Layer 5 of a small transformer language model trained on English Wikipedia (11 layers, counted from 0, width 128).
A neuron's activation on a vector x is GELU(weights . x), where the dot is the dot product.

Input weights of the MLP neurons that the questions are about. A number n stands for n times 0.011.
n32: 2 29 -12 -13 -34 11 12 -15 -5 -32 -8 27 35 35 -3 19 46 51 -32 14 10 14 3 11 -18 -16 46 56 22 13 -31 -34 -1 -2 -23 -1 0 -3 -32 -14 39 -22 -18 12 29 -6 -15 8 -10 7 12 -29 29 10 10 -20 -8 -15 -14 -38 8 20 22 11 1 30 -21 35 -33 -15 30 -11 8 -13 12 5 22 -33 41 12 9 -3 -3 -16 1 -12 -10 -8 22 11 -8 14 -3 13 36 31 -25 35 -27 17 -1 35 -10 0 -3 -1 -9 18 -36 17 -27 -11 -45 -45 -23 25 -43 7 29 2 -26 14 16 16 12 -8 -7 -3
n38: 14 -13 24 32 5 -11 12 -14 -35 14 54 43 -21 -16 14 39 -7 11 -7 4 6 13 -9 13 15 11 11 -27 38 3 25 67 -16 -24 -21 -19 -18 18 -20 -30 -23 -61 -7 -2 41 7 -19 30 24 -47 -14 -17 -53 6 22 32 6 -35 36 -24 -19 -20 2 -26 -15 25 -68 3 17 22 39 -43 -6 25 -70 3 -13 -32 -2 18 31 30 -22 -19 -39 6 -32 -5 -49 -12 19 -2 8 3 5 -13 28 -33 20 -2 46 35 7 32 -2 -37 16 17 -46 -10 -28 -43 -38 23 -54 24 16 26 15 16 -48 9 9 -28 30 36 67 -9
n62: -17 8 1 10 -20 -3 -16 1 -17 22 25 45 -3 32 -24 -9 -11 -51 19 -16 -38 8 -18 15 -3 -2 7 -32 -16 -33 16 24 26 4 26 35 -7 -20 -25 33 -8 -37 6 32 26 -5 -17 19 27 -23 -11 -1 5 -16 6 22 5 -22 3 10 -23 -21 26 16 0 -3 -29 -7 4 3 -14 14 26 -31 42 -26 29 43 -15 -15 5 -13 -33 37 11 -33 -46 -55 -8 37 -41 -39 25 3 -14 22 -11 -21 25 39 -23 -1 9 -38 14 16 -2 -14 -6 22 34 -8 -41 6 20 -8 -22 5 -4 26 -33 47 1 4 1 28 4 -23
n64: -3 40 2 -10 -11 -17 -6 -30 -22 -24 18 3 -19 29 -4 -17 -13 3 -24 2 -3 -9 8 -6 19 20 18 20 -13 -17 -1 42 18 -3 -23 10 -14 -24 -5 -7 33 -19 33 1 59 35 15 40 -9 -24 9 -17 16 21 50 1 -16 15 17 10 1 -29 20 -1 7 21 9 22 -30 -5 16 4 -53 -14 -12 1 -10 -29 26 40 14 12 35 -30 -16 -29 -68 48 26 28 -1 -19 -17 -47 21 -21 36 30 2 -49 -20 -6 41 -8 -33 -11 9 -5 -21 -32 -1 -50 -10 1 -20 -40 -36 -6 -13 9 -25 15 0 -23 36 47 -16 30
n75: 25 -13 -54 -9 26 -35 -18 36 26 28 15 19 -29 -11 47 4 -47 15 -18 -18 -15 -25 64 4 12 37 -1 27 15 9 -35 35 -13 -49 19 29 -4 -26 -3 18 36 24 -18 53 43 -15 41 30 25 -9 -3 38 -17 10 -5 6 1 -16 8 -46 1 -22 9 20 -18 -13 9 -2 -26 2 14 16 -45 -4 36 -50 2 -40 -39 22 18 -17 -7 -10 -1 -1 -16 14 -15 7 16 -29 -2 26 4 44 29 -17 10 -43 -17 -30 -42 -10 3 17 -27 8 55 -7 -10 -23 5 -63 17 -17 -9 12 8 -11 1 9 4 14 -28 -15 -21 32
n84: 50 17 22 37 -11 9 5 18 -7 -54 17 -6 11 2 -6 4 35 26 32 -34 -34 45 30 20 13 14 -9 -47 -24 23 -18 -26 38 -18 19 44 0 -36 -10 15 13 13 23 -17 -22 6 -31 4 -2 -43 51 13 -38 -2 43 6 -25 3 -23 -5 -29 -1 14 -54 9 3 -16 30 -22 -15 19 -24 10 41 -39 -12 -37 30 -19 -25 -20 -14 49 -12 21 13 -58 76 36 8 -3 -23 30 34 -26 -64 -4 -20 5 -46 -16 -6 45 -44 18 3 2 -5 -20 31 11 -4 -11 -2 -8 -7 10 -44 20 32 15 -30 -39 5 -21 20 -26 20
n107: -3 11 9 -4 14 -23 -3 31 -19 -43 12 29 -35 -26 12 -7 -15 -45 35 34 -62 -31 -4 27 13 -20 4 6 -41 23 -53 9 42 17 -11 69 8 -14 33 0 -43 -2 0 10 -38 -6 38 -25 22 35 -33 18 36 16 -21 -6 60 -21 -17 -7 32 14 -19 -14 8 9 3 -17 9 -24 20 22 -49 -42 -68 24 -27 52 38 -13 50 -56 -16 34 -23 19 -46 -14 -2 -24 3 -15 35 -31 43 10 7 0 91 -20 -6 28 7 -7 20 45 -20 -40 -13 -26 23 14 -24 -11 -10 -28 -16 37 22 -28 -18 10 -27 28 -27 28 -26 -56
n114: -5 8 0 -11 24 15 -47 -15 -62 45 44 11 39 37 20 -4 13 4 43 -4 3 -53 -14 13 -10 -16 16 12 -17 55 3 -40 38 19 15 -10 -22 26 -7 -55 -23 3 13 -46 -19 -11 -33 -1 33 71 54 -1 12 10 44 5 -39 -22 -24 -37 11 -48 2 15 17 -3 -68 14 -35 -3 -26 20 -34 0 -52 37 -24 19 -23 13 -10 24 -7 -8 -31 5 -2 32 10 33 16 -10 -79 -39 23 41 0 -15 76 3 8 34 37 -18 -18 -33 -3 15 30 -21 -19 -16 29 9 -36 5 26 -30 6 4 -23 -5 -41 16 -1 37 66 45
n119: -3 -3 -46 5 -9 -17 15 -33 8 51 5 12 -18 16 44 5 -1 -29 -35 23 36 2 37 -16 10 -4 14 -10 19 3 0 -36 -43 -26 5 -2 -7 -9 11 13 -13 -36 43 -46 14 -3 -22 -15 14 -44 8 7 10 12 30 -10 -20 -34 -20 22 45 23 -20 -1 7 24 -11 23 41 -4 18 -8 -28 11 -45 25 -10 -15 21 4 3 -7 3 9 48 -13 9 -11 -31 8 -15 -13 15 -14 -28 6 19 18 1 -2 3 16 -19 -2 12 -1 1 11 -14 -18 -9 9 -6 19 -24 5 23 -17 4 36 -54 18 20 10 -5 -59 5 0
n132: -1 32 0 4 7 -36 -6 27 -50 9 6 -12 -38 10 -57 24 13 42 39 36 10 -1 -28 14 -15 16 10 -8 3 34 20 -28 -54 -8 23 -68 2 26 3 -14 41 13 24 -11 -20 8 -20 17 -2 -31 2 14 0 -4 22 32 -12 28 4 -16 0 -22 3 -42 2 -27 15 6 -10 34 23 8 1 21 14 -11 18 -28 -23 12 34 0 25 -18 41 2 -64 18 -5 21 -32 -23 1 24 -1 25 -65 36 -7 2 56 -19 -19 24 -15 -4 38 -26 -1 -9 17 -20 23 -15 -10 38 -15 -35 -30 25 -25 1 12 -32 -1 -12 -12 -9
n143: 7 2 -14 -12 -18 30 -18 31 23 38 -6 -20 41 6 -12 2 22 56 6 46 5 3 9 -7 1 59 -35 35 31 10 8 -10 -14 -5 5 5 63 27 -66 26 2 3 5 0 32 -10 25 -17 39 27 -12 -15 21 9 42 4 81 -45 -19 -30 19 3 6 -3 -9 11 -17 -15 25 -14 10 19 4 28 -46 -18 -40 -21 38 8 1 -20 -39 -12 -29 29 9 1 11 28 -8 -46 -7 -19 -24 7 3 18 2 -86 -27 -12 -31 6 -33 21 38 -16 47 -17 14 15 -22 -65 20 -42 -12 -31 -3 8 -43 34 24 20 -31 33 12 51
n148: -3 33 -25 -7 3 22 -33 34 -8 -54 -24 46 19 -36 -2 24 12 -8 -41 -2 -11 -2 -12 15 -15 8 -23 16 24 8 2 9 15 45 25 26 40 43 33 60 -48 -6 -4 56 -14 34 15 -14 7 40 14 -46 2 -17 -14 43 12 31 -9 -25 -36 10 -55 38 -25 -24 19 -10 -25 -30 15 -35 -44 -40 -9 26 12 -1 -3 -36 8 18 -19 -28 46 -25 -3 34 30 16 -12 -15 -63 13 23 23 -1 2 12 -3 71 6 -13 35 3 -15 7 -57 -19 -7 54 54 8 1 -36 -62 23 -31 51 17 15 -30 2 -19 -35 32 5 -64
n165: -6 15 -22 -7 7 25 -25 48 -37 11 -13 -11 -19 -27 -15 -36 8 6 -9 12 -11 -11 23 -29 -31 0 6 18 -41 -21 13 1 19 19 -1 -24 15 48 5 42 -11 30 15 3 -12 -43 17 -9 41 -6 2 -20 -6 4 1 43 31 -27 -49 22 19 -22 12 17 -23 -8 0 -6 7 -13 13 -20 -6 9 9 -19 -13 12 44 8 -8 10 -3 -6 -4 -20 -7 23 20 -25 29 -20 40 41 13 -32 54 0 -27 -15 -7 -6 -24 0 -47 3 -39 6 33 50 31 -3 -5 40 -46 -6 -7 -46 29 8 11 -6 -22 -7 22 -11 -5 58
n204: 8 -8 -22 -4 11 4 -19 -8 -51 13 6 47 -48 12 40 -14 -12 -13 -36 -50 -10 26 22 -50 -36 -33 58 -1 -34 4 9 -15 4 7 -31 -71 29 -88 5 -12 27 -7 -51 29 19 11 39 22 -30 -13 6 -36 0 -9 47 23 -25 3 -20 -59 -4 1 2 32 20 -3 3 32 17 4 16 -7 1 23 26 5 14 67 -31 17 -6 6 12 57 -20 -15 -20 -17 28 -11 -14 2 -8 -27 2 31 10 -19 -13 -7 -17 7 13 -26 25 27 41 9 28 -22 -33 32 -5 -22 -15 -13 40 36 22 55 34 25 22 53 -2 24 -30 20
n219: 15 -9 5 19 21 13 1 12 -54 48 13 19 5 23 57 11 -1 -13 5 -1 35 24 4 3 53 12 -17 -15 3 -14 -17 4 -10 -3 -2 4 1 -32 -25 -10 11 -50 8 -3 22 8 -8 -26 23 24 39 14 -8 4 10 -5 -13 -26 -18 -30 5 -21 -25 2 46 -16 11 -14 -75 14 8 -28 37 -9 28 25 19 12 6 10 -23 32 29 -13 17 31 -15 4 8 -10 -36 -19 -3 -3 10 10 16 0 -25 2 9 12 -18 8 24 -6 -35 -11 33 -73 4 -19 -53 -15 -6 24 -4 -30 27 11 -56 20 -1 -1 -16 -24 12 25
n230: 14 -17 -7 -21 34 -8 20 23 1 -14 -8 17 -14 53 42 16 6 9 17 -4 -10 5 -14 8 -3 2 7 31 -16 -16 -11 5 16 15 -17 -20 10 -48 -1 -18 2 6 15 13 25 -14 -58 -20 17 -33 22 13 2 -7 17 0 22 30 -12 59 -13 9 -25 20 -41 -4 -70 6 -29 -60 -13 15 -18 -4 38 -18 -39 -3 13 7 31 4 13 13 67 44 20 7 -56 -77 14 -2 17 -7 18 25 25 -10 -5 -22 7 39 -20 -12 13 -21 -28 8 2 -35 11 0 2 -27 -26 34 32 -19 -29 39 -40 -42 -8 11 -24 14 57 -17
n250: -6 4 6 -22 29 0 20 -16 -48 -27 -37 37 64 2 -15 -29 -21 17 -6 30 -13 -10 -26 22 -34 27 -15 -13 20 -14 -20 0 37 -26 23 9 -8 -6 8 8 -4 -34 16 29 -21 -18 -36 3 10 5 -15 16 -42 -31 -28 49 -27 1 -7 36 3 -13 -4 -45 -10 -23 -1 12 7 52 -7 33 -20 -51 45 -21 3 0 44 -9 -3 -45 15 28 -22 -68 -11 8 7 -14 -8 -18 67 11 4 1 27 18 -12 -15 18 11 26 -19 47 11 -44 29 -3 40 17 10 -25 24 -56 44 -18 -44 29 -13 86 -27 -30 -13 29 32 7 -46
n253: -40 -12 21 -11 -26 -8 -34 29 7 -5 27 -28 -25 -31 -8 1 23 -6 17 -8 10 18 -24 37 23 -5 30 -29 -15 -27 -34 29 -19 -24 20 -10 57 -45 -1 4 -21 -20 16 -42 -7 19 1 12 19 -8 -20 7 -4 -1 31 6 -4 40 -36 -22 3 -32 -5 -27 -2 0 -13 49 22 8 7 21 15 20 9 -28 -5 -4 47 -18 -30 -32 -37 54 4 -16 36 -5 9 21 -34 1 9 -38 12 -11 -8 7 -7 22 0 29 -8 -5 8 -3 31 11 24 -14 25 45 1 26 23 1 -10 -5 -28 44 -18 -7 -8 -20 -13 -79 -16 17
n254: 22 -16 33 4 -5 -2 1 21 0 38 27 26 -33 -59 4 -11 -9 -27 44 39 -7 10 -21 12 13 -12 34 -14 -57 28 -11 -10 -25 27 -11 -20 -46 58 62 49 34 5 -11 -55 -31 -28 17 9 20 -49 17 -12 -22 29 25 -47 -19 30 21 -8 -41 -26 50 -32 13 -22 7 0 -2 -15 5 -4 -19 5 19 18 12 12 16 3 -11 -16 -19 -11 46 24 -25 -23 -25 26 24 -7 -15 -11 -13 45 -5 38 -19 -22 -10 -4 12 15 38 16 7 -33 18 -8 -12 23 -2 -17 -14 -2 -55 -37 -4 14 -45 19 32 -54 32 -50 -9 2
n292: 6 -6 35 -49 -21 -6 -24 28 22 -35 3 -8 7 -31 6 10 -17 26 5 -28 10 -48 5 -22 22 78 84 -52 -3 -24 17 -27 2 37 6 -33 54 -14 17 46 37 -30 40 -9 -8 -19 -14 13 1 23 10 -75 26 -9 3 43 -36 -31 -24 64 -13 16 -12 12 72 9 -34 -18 -7 4 19 -17 -21 32 27 -47 -71 59 4 5 9 21 6 8 -48 2 -34 10 -24 56 -21 -34 52 23 30 32 -68 -4 -29 -10 -30 34 -13 -10 -5 17 -23 10 -29 26 5 -38 -8 -44 62 0 33 -27 -27 25 -19 -28 15 -6 -22 19 24 -5
n293: -43 7 -22 -15 -45 -15 13 -3 60 2 19 -20 -6 9 48 9 -10 13 -4 -20 25 13 48 10 -5 14 24 16 35 32 1 23 26 -4 1 -2 -25 -10 65 -20 -3 26 3 40 31 -33 -21 -38 -31 24 -45 -6 2 -4 -24 40 11 -27 43 3 6 -27 22 13 45 -24 -42 35 26 37 7 5 -35 -29 -4 -21 1 31 -11 -18 -47 0 12 -19 43 -30 22 -22 11 -21 -12 -7 -9 -7 -24 34 -22 20 16 37 23 -22 -37 6 2 -11 -19 7 -5 -1 -10 35 -38 -25 -55 5 29 -28 -17 -7 -31 15 4 39 18 19 -53 7
n364: -56 36 62 -10 -47 -12 33 -49 -4 -20 -23 -19 48 26 2 -64 18 -23 50 1 -15 -10 -53 -4 5 -9 1 -48 -39 -70 71 -18 -12 11 -31 -21 39 6 9 22 46 -30 22 -37 12 -21 16 -6 41 -34 0 -28 13 -9 45 17 -20 -10 40 -38 -8 -7 -21 27 24 -23 -3 6 33 25 -1 -39 21 39 -6 -26 -10 95 -5 17 -61 11 -11 -15 21 38 26 17 -3 0 -18 2 10 37 19 22 8 -38 -15 -36 -12 28 17 -4 23 38 52 -56 15 -16 2 -8 20 -14 -23 -27 -25 16 6 -30 -64 1 49 -20 -15 26 -11 -2
n385: -14 -79 2 -76 -18 9 -12 39 4 -65 -15 27 -30 -6 24 -25 51 -18 -22 0 -6 -37 26 -62 -3 13 -70 -19 31 -50 44 -12 16 36 26 22 -17 -10 -34 -9 -25 24 -43 42 -17 2 5 6 -5 -22 33 -3 22 -49 2 -3 -17 -22 -49 -50 4 13 -19 18 -7 -2 -5 9 14 -24 38 8 -31 19 11 39 2 -31 15 -14 60 43 -25 12 -13 -27 -27 -16 -13 2 11 41 29 52 -23 -16 40 30 22 -9 -31 18 13 35 -20 39 13 23 12 38 11 -7 4 -10 21 52 -23 13 38 -4 16 -10 14 -4 -5 4 -18 7
n411: 7 35 -10 -62 13 -29 -30 -11 36 -19 40 11 15 14 1 27 -21 3 -4 -12 22 40 7 -14 10 -6 12 4 18 9 -23 -28 50 -18 8 -36 -40 -53 -6 51 -17 -19 -12 -40 22 -12 4 1 -6 5 36 -25 -17 41 -15 -2 37 -46 30 4 -10 -6 50 -12 -15 -2 52 -8 -6 -59 2 26 -37 28 22 36 13 -12 -53 -22 -4 19 11 -47 36 -39 10 -42 -32 23 -34 -42 3 9 7 32 9 -27 12 2 43 -30 5 26 42 -22 11 -50 8 -9 9 -82 23 -21 38 40 -18 -4 38 4 -56 -6 5 -22 9 18 19 3
n429: -2 -13 -9 -5 30 -1 -53 -11 17 64 5 -24 -15 33 28 -18 -16 -38 16 5 1 -45 -27 32 -15 -18 21 16 -4 17 -46 13 -1 -23 16 39 1 -28 -22 -3 41 -33 7 -25 -2 5 22 19 28 26 9 -14 -22 -3 0 -51 -35 11 -18 0 -12 -65 -13 23 -59 -6 -2 -21 -25 -10 15 49 -24 -4 1 8 -17 13 15 2 -29 18 -5 17 4 50 19 6 -19 -22 6 18 -18 39 36 37 -12 -18 6 6 57 -36 -48 50 33 -32 -16 -39 2 28 -62 35 28 27 14 -27 24 -2 -40 18 -45 30 21 -22 1 -13 -28 19
n479: -16 48 -33 -23 0 19 -16 11 10 42 -18 18 48 67 21 -6 -23 -6 19 -53 6 -17 -27 -12 -8 -10 -27 -6 -3 12 -20 -14 -44 -8 7 -18 30 10 19 -23 -23 -31 -89 -17 -4 -60 -23 40 6 22 51 -11 -46 -18 24 13 12 -44 22 22 56 -35 7 -41 22 -40 19 -4 12 -55 -9 -6 4 -4 -7 61 17 6 15 1 -20 18 2 -14 49 -49 -46 -60 11 -8 11 26 -30 -34 26 58 5 43 11 -28 9 8 12 50 -4 -57 -8 4 44 -11 2 17 -34 -46 -1 22 21 -8 37 18 -23 4 2 12 17 -4 51 -7
n480: -4 46 -7 -25 -48 -52 -32 -6 59 39 8 -17 22 10 -18 -9 -10 -5 11 -7 4 13 24 -13 18 -16 -13 15 -28 8 33 26 5 37 22 15 -18 -8 35 34 -4 15 23 -1 63 5 -42 2 37 -1 14 27 10 31 24 24 8 31 27 -4 16 -31 -28 8 -25 14 3 -1 -32 9 32 -12 -36 -51 21 9 23 -15 79 53 -29 -8 -16 -13 8 -8 33 12 16 13 -15 -28 9 -20 1 -7 23 28 17 -54 -7 -18 -3 -29 -15 -50 27 12 -29 1 -32 -33 12 -26 -34 -44 8 -60 -2 -23 5 46 1 -7 -5 -2 -38 1

Each question shows a token from some text and the vector x that enters the MLP there. A number n stands for n times 0.029.

" Americans": 0 7 16 18 -22 40 18 -28 -10 -11 -6 -25 5 1 -8 38 24 -12 -13 6 0 -4 25 -3 25 -14 -44 28 -15 11 26 -11 -3 1 3 -54 -16 -20 -1 2 7 11 5 6 1 12 -20 16 0 -10 -17 28 31 34 -41 -10 -16 18 26 32 -39 30 -1 -19 -4 -18 -9 -21 -3 -24 -6 -5 -8 -12 -9 7 -11 -48 25 6 -14 14 19 -16 -14 -13 -11 -37 25 -12 15 -7 11 -18 -4 20 -14 -24 -10 19 -25 -4 -18 -1 -34 -5 20 30 15 10 20 21 13 57 53 3 7 8 -13 -39 12 9 18 7 -13 3 -5 4
Which of these neurons fires most? n480

" This": 15 5 -3 2 16 15 7 -27 -8 23 -23 -6 11 -6 -25 28 5 18 -16 -35 19 -13 8 10 11 -14 -61 20 -27 32 -4 34 13 2 -19 -33 -7 -4 -7 -25 25 -11 -3 36 1 22 19 11 8 -4 -11 12 31 44 -19 -7 -7 3 20 6 -21 4 19 -1 -13 -1 -18 -6 1 -21 -40 5 30 2 -18 17 -10 -20 -6 -4 18 26 10 -19 9 13 -27 -57 25 -5 12 -13 3 -2 -8 -1 -29 -17 0 28 -23 -16 -18 -24 -10 -1 4 10 0 28 -1 17 4 61 34 2 5 -4 -2 -26 -4 -9 3 -20 -18 -9 -1 15
Which of these neurons fires most? n62

"ship": -14 2 31 1 -13 25 22 15 -22 9 -32 -16 0 5 -1 11 11 2 -23 -25 -5 -20 12 -1 1 -6 -35 6 -8 17 33 8 -37 11 -41 -52 -14 -16 2 2 5 -4 12 10 15 43 5 32 3 -7 -2 19 21 45 -40 -26 -6 11 10 -15 -20 0 -12 -31 23 -15 -1 -30 6 -16 -46 -13 8 7 -8 14 -10 -19 1 3 16 -16 9 8 -8 -7 3 -40 32 7 17 -4 16 -30 -8 -5 -6 -26 -30 17 -26 -1 -11 -14 -16 -3 24 11 25 29 22 -4 6 56 38 24 -9 3 -5 -19 5 24 21 1 9 8 -8 8
Which neuron fires most, and how strongly? n204, at about 0.56

" in": 23 -4 -29 7 -4 19 -5 -7 6 -2 -21 -15 9 -6 -16 32 7 -8 -23 -19 -9 -13 35 10 4 34 -48 21 -18 7 3 3 4 -3 -8 -39 -26 -10 10 -16 9 21 -2 17 -2 20 10 13 8 2 -3 6 6 59 -40 5 5 31 22 0 -19 1 7 -14 10 -27 12 -8 -10 6 -49 -6 3 -14 -21 -9 -5 -7 -9 16 -9 7 5 1 -10 1 -10 -36 42 -16 9 -9 8 -7 -5 5 -4 -9 -10 9 -3 -13 14 -4 -10 -9 0 26 53 18 10 11 3 66 45 -13 12 1 -9 -34 8 -8 1 -4 -17 -26 -19 -6
Which neuron fires most, and how strongly? n75, at about 1.7

"-": -5 -5 9 27 -16 20 6 1 -19 1 -1 -19 24 17 13 30 20 9 -2 -2 -2 -11 42 -10 18 -2 -38 16 -11 15 24 -11 2 -18 -28 -17 -15 2 16 -29 19 12 -7 3 1 -1 -18 33 9 -12 -1 9 24 32 -39 0 -31 9 10 13 -8 1 -9 -30 -25 -15 -10 -15 -2 -18 -25 18 -32 -3 -1 -10 -33 -25 5 -16 -12 -21 -14 0 -3 -11 -14 -42 24 18 -5 13 -3 -14 23 -21 -7 -19 -7 26 5 -8 7 -20 -15 14 26 1 55 21 0 29 20 62 37 2 15 36 -11 -34 6 -2 26 -42 -16 -9 -5 10
The two highest activations, in order: n253, n114

"e": -3 -1 25 10 0 35 -7 -11 -5 21 -6 -15 13 -17 6 21 13 -2 -20 -15 -5 -21 -3 25 -11 -10 -52 -3 -35 9 5 -10 -20 2 -28 -29 -5 5 8 -7 3 0 -16 -11 7 27 4 17 0 -13 -6 4 11 32 -20 -14 19 10 33 -9 9 16 10 1 -4 -16 -17 -22 3 -10 -40 22 22 -24 -14 19 5 -2 0 24 -5 11 36 -16 1 11 -1 -51 20 -27 17 -5 -1 -31 -14 -10 -31 -37 -13 48 -3 1 -13 -3 -2 -26 -8 15 29 22 -10 24 27 63 26 12 15 19 -18 -18 15 9 1 -11 -18 8 -13 31
Which neuron fires most, and how strongly? n429, at about 1.4

" of": 4 -2 -10 14 0 25 13 -15 -3 -1 -12 -5 2 2 -2 15 8 11 -13 -16 -13 -6 39 -9 4 19 -31 21 -20 27 10 -8 4 -14 -34 -43 -21 -15 10 -14 8 19 10 -1 5 1 5 24 6 -10 -11 20 21 54 -37 -12 -13 17 7 -7 -18 28 -5 -27 -10 -2 3 -25 -1 -5 -46 -23 -7 -6 1 8 -8 -16 4 9 -19 -14 16 -19 -11 15 -12 -23 22 1 5 0 13 -5 -10 12 8 -28 -19 24 -22 -6 -5 -9 -1 3 -5 14 14 16 -6 16 -3 79 32 -13 19 8 -13 -28 31 -6 20 15 6 -20 -16 7
Which of these neurons fires most? n204

" network": -2 -9 24 3 5 40 13 -15 -9 -6 -27 -13 -4 11 -9 62 15 -8 -25 -24 -13 -14 40 12 7 13 -48 7 -26 17 17 5 1 -3 -21 -38 -34 3 7 -11 1 6 9 16 -8 38 -1 17 0 6 1 12 40 51 -44 -21 -33 10 24 16 -32 10 3 -13 15 -9 -25 -24 -11 -30 -46 2 18 -2 5 26 2 -4 18 3 26 1 -2 -1 -9 -5 -8 -29 27 -16 -8 -3 15 -32 12 13 -7 -25 -21 50 7 -6 -16 -1 -19 18 8 6 19 3 13 -3 -10 52 13 -1 -16 -11 8 -34 16 7 15 -6 5 -36 -14 10
Which neuron fires most, and how strongly? n219, at about 0.33

" Lan": -7 9 17 24 1 36 -6 -46 -11 22 -19 -22 20 4 -19 58 22 -8 -10 -9 -6 18 33 8 13 7 -56 18 -36 26 30 19 -12 -7 -19 3 -34 -22 30 -16 12 13 4 13 27 13 -4 40 -15 -40 -9 13 24 31 -17 -16 -9 10 17 9 -26 34 -4 -11 -7 -24 9 -31 4 -6 -23 -10 -6 -5 -28 8 -24 -35 17 -2 -3 7 -11 17 -17 15 -14 -33 16 -3 13 -3 0 -13 -8 -6 -22 -2 -39 48 -18 -16 3 -27 -25 2 29 20 -2 27 15 22 32 46 8 -22 -7 37 0 -38 27 -4 26 -10 -15 -26 -13 -1
Which of these neurons fires most? n480

"hl": -18 0 11 44 -17 23 20 -41 -3 9 -9 -33 17 10 -3 32 18 -12 -4 18 -11 7 20 20 9 6 -36 12 1 20 23 4 -4 -6 -28 -27 12 -8 23 -16 -4 -3 7 6 16 -26 -35 23 -2 -3 10 9 20 22 -21 -6 15 11 10 5 6 82 -7 -17 9 7 -27 -54 1 4 -10 27 13 -26 -28 -9 -13 -4 9 6 -2 6 -14 7 -33 9 -37 -51 26 -7 14 2 -8 -33 -21 7 -35 -36 2 49 -4 -2 -11 -35 -19 -11 17 1 7 25 26 17 26 45 29 3 -12 22 0 -28 17 -12 9 -33 -30 -18 1 29
The two highest activations, in order: n62, n143

" rest": -4 1 -30 -12 0 26 19 -46 7 -5 0 -13 10 12 -27 55 8 -4 -12 -24 -10 -5 28 0 22 4 -45 17 -33 15 13 -18 13 1 -29 -35 -20 19 6 -2 20 5 -26 0 13 8 -8 35 -5 -4 4 3 32 52 -43 6 -21 5 8 17 -20 4 16 -22 -9 -31 -5 -20 -12 -23 -41 23 3 -5 -7 17 -16 2 -10 10 8 22 20 0 -4 -8 -7 -62 40 -15 6 22 -26 -31 3 -13 -11 13 10 31 -12 -1 -16 -9 11 -8 44 1 55 3 38 27 -6 35 26 0 -23 27 -6 -28 0 -6 32 -8 -24 -33 12 27
Which of these neurons fires most? n479

"\"": 4 15 34 2 -7 25 42 -12 -11 -4 -26 -12 -8 -16 5 13 16 2 -11 -9 -9 -16 44 6 -12 -7 -49 12 -5 2 3 -13 13 -9 -33 -25 -12 -25 -3 -22 13 3 14 46 31 27 16 43 -2 14 3 17 34 46 -19 -10 10 13 10 -14 -29 30 -1 -12 0 -11 -8 -21 -18 -23 -24 -5 -9 11 -9 -2 3 3 -14 7 8 -4 2 -25 5 -17 -9 -6 19 -3 19 -1 19 -22 -17 4 -7 -11 -20 23 -19 -12 -11 -16 -10 -14 3 9 12 -1 1 20 -1 67 43 -13 -15 13 17 -39 6 -31 17 -4 -16 -9 -5 -4
Which of these neurons fires most? n64

" emp": 18 5 -3 -17 -22 40 32 -52 -23 -3 -5 -8 14 24 -32 4 31 -3 -2 -21 -15 8 26 -13 23 6 -62 15 -25 8 -9 4 4 6 -8 -33 -8 14 -7 0 17 9 -16 9 4 28 -8 39 21 4 -14 -14 36 46 -22 -30 12 -2 36 5 -38 35 5 -18 -23 -28 -6 -37 -8 -14 -36 17 -4 -3 11 -22 -30 -23 22 14 8 10 13 -4 -15 3 8 -51 41 12 25 21 -16 -25 -8 -3 -8 11 -18 8 0 3 -24 -10 -15 2 23 1 28 21 18 43 6 38 20 -5 7 15 -20 -20 26 14 15 -18 -28 -33 6 13
Which of these neurons fires most? n143

" featured": 6 -7 -8 10 -7 53 29 -20 -17 29 -27 -10 12 -13 -7 18 -3 6 -27 -17 -6 -6 19 5 10 -9 -33 8 -20 0 -12 -7 4 9 -7 -48 -21 11 15 -1 3 8 -4 10 -18 18 -18 30 -2 -19 -9 13 25 55 -28 -1 -1 27 23 14 -14 55 14 -25 -15 -12 -22 -27 12 0 -59 7 -3 -6 -5 7 6 -7 -1 7 2 -10 -8 -33 -25 11 -12 -12 21 -23 9 5 7 14 -8 1 -16 -15 0 16 -6 -16 -20 -10 0 7 19 27 28 4 12 32 -4 64 28 -6 15 7 9 -26 21 -5 12 -12 -7 -35 -20 24
The two highest activations, in order: n165, n254

" the": 8 1 4 24 1 30 -2 -16 -7 17 -16 -23 28 6 7 16 -5 15 -20 -37 -1 -4 20 7 11 5 -43 7 -10 13 15 10 -2 -3 -17 -17 -10 2 -5 -17 20 -7 -28 5 10 10 8 5 3 -8 -7 13 15 64 -22 -12 -12 19 15 -8 -15 23 -1 8 -16 -8 0 -17 -2 -13 -31 -1 4 12 -10 9 -15 -26 -12 21 2 12 2 -20 -5 4 -2 -24 17 -10 -5 -17 14 -29 0 -9 -26 -8 -9 5 -27 -10 -18 -12 9 12 -1 8 9 -5 -1 20 2 78 55 -12 8 22 -1 -34 8 -8 14 -10 -5 -17 7 2
Which of these neurons fires most? n75

",": -11 9 -6 21 2 11 22 -23 -2 8 -22 -27 4 -20 -1 61 25 5 -24 6 -14 -5 25 5 15 4 -35 1 -4 19 -6 -8 1 -7 -31 -18 -24 7 4 -17 21 28 8 -4 15 6 7 60 -10 -21 -16 11 21 36 -27 -32 -9 19 45 10 -7 37 -8 -29 7 -3 13 0 -1 -3 -23 -11 2 1 -18 3 3 -6 -1 10 -6 -21 16 -21 -30 1 2 -18 12 -7 6 2 5 -25 -16 -4 -3 -7 -17 12 -32 -4 -4 -27 -11 -3 13 18 7 11 10 28 -26 73 24 -30 26 7 7 -20 14 -18 8 -14 -13 1 14 -24
Which neuron fires most, and how strongly? n64, at about 0.16

" against": 2 8 -2 -5 0 48 -12 -32 3 3 -21 -7 14 -10 0 36 11 7 -5 -31 -9 0 42 1 10 17 -23 19 -17 13 4 15 14 0 -28 -49 -22 -14 8 -7 -12 7 -6 21 -14 7 -5 27 11 -6 -13 24 26 54 -35 -18 -3 28 9 5 -29 27 -6 -12 1 -7 -10 -28 2 6 -26 -12 -5 -5 -1 2 -14 -23 3 -4 -13 -9 12 0 -9 1 -13 -40 24 -21 8 21 11 1 -6 9 -8 -1 -16 24 -21 -27 -17 -4 3 -10 36 17 38 1 -7 6 15 69 26 -17 19 16 -14 -45 9 -3 20 5 -2 -20 -24 5
Which neuron fires most, and how strongly? n293, at about 0.28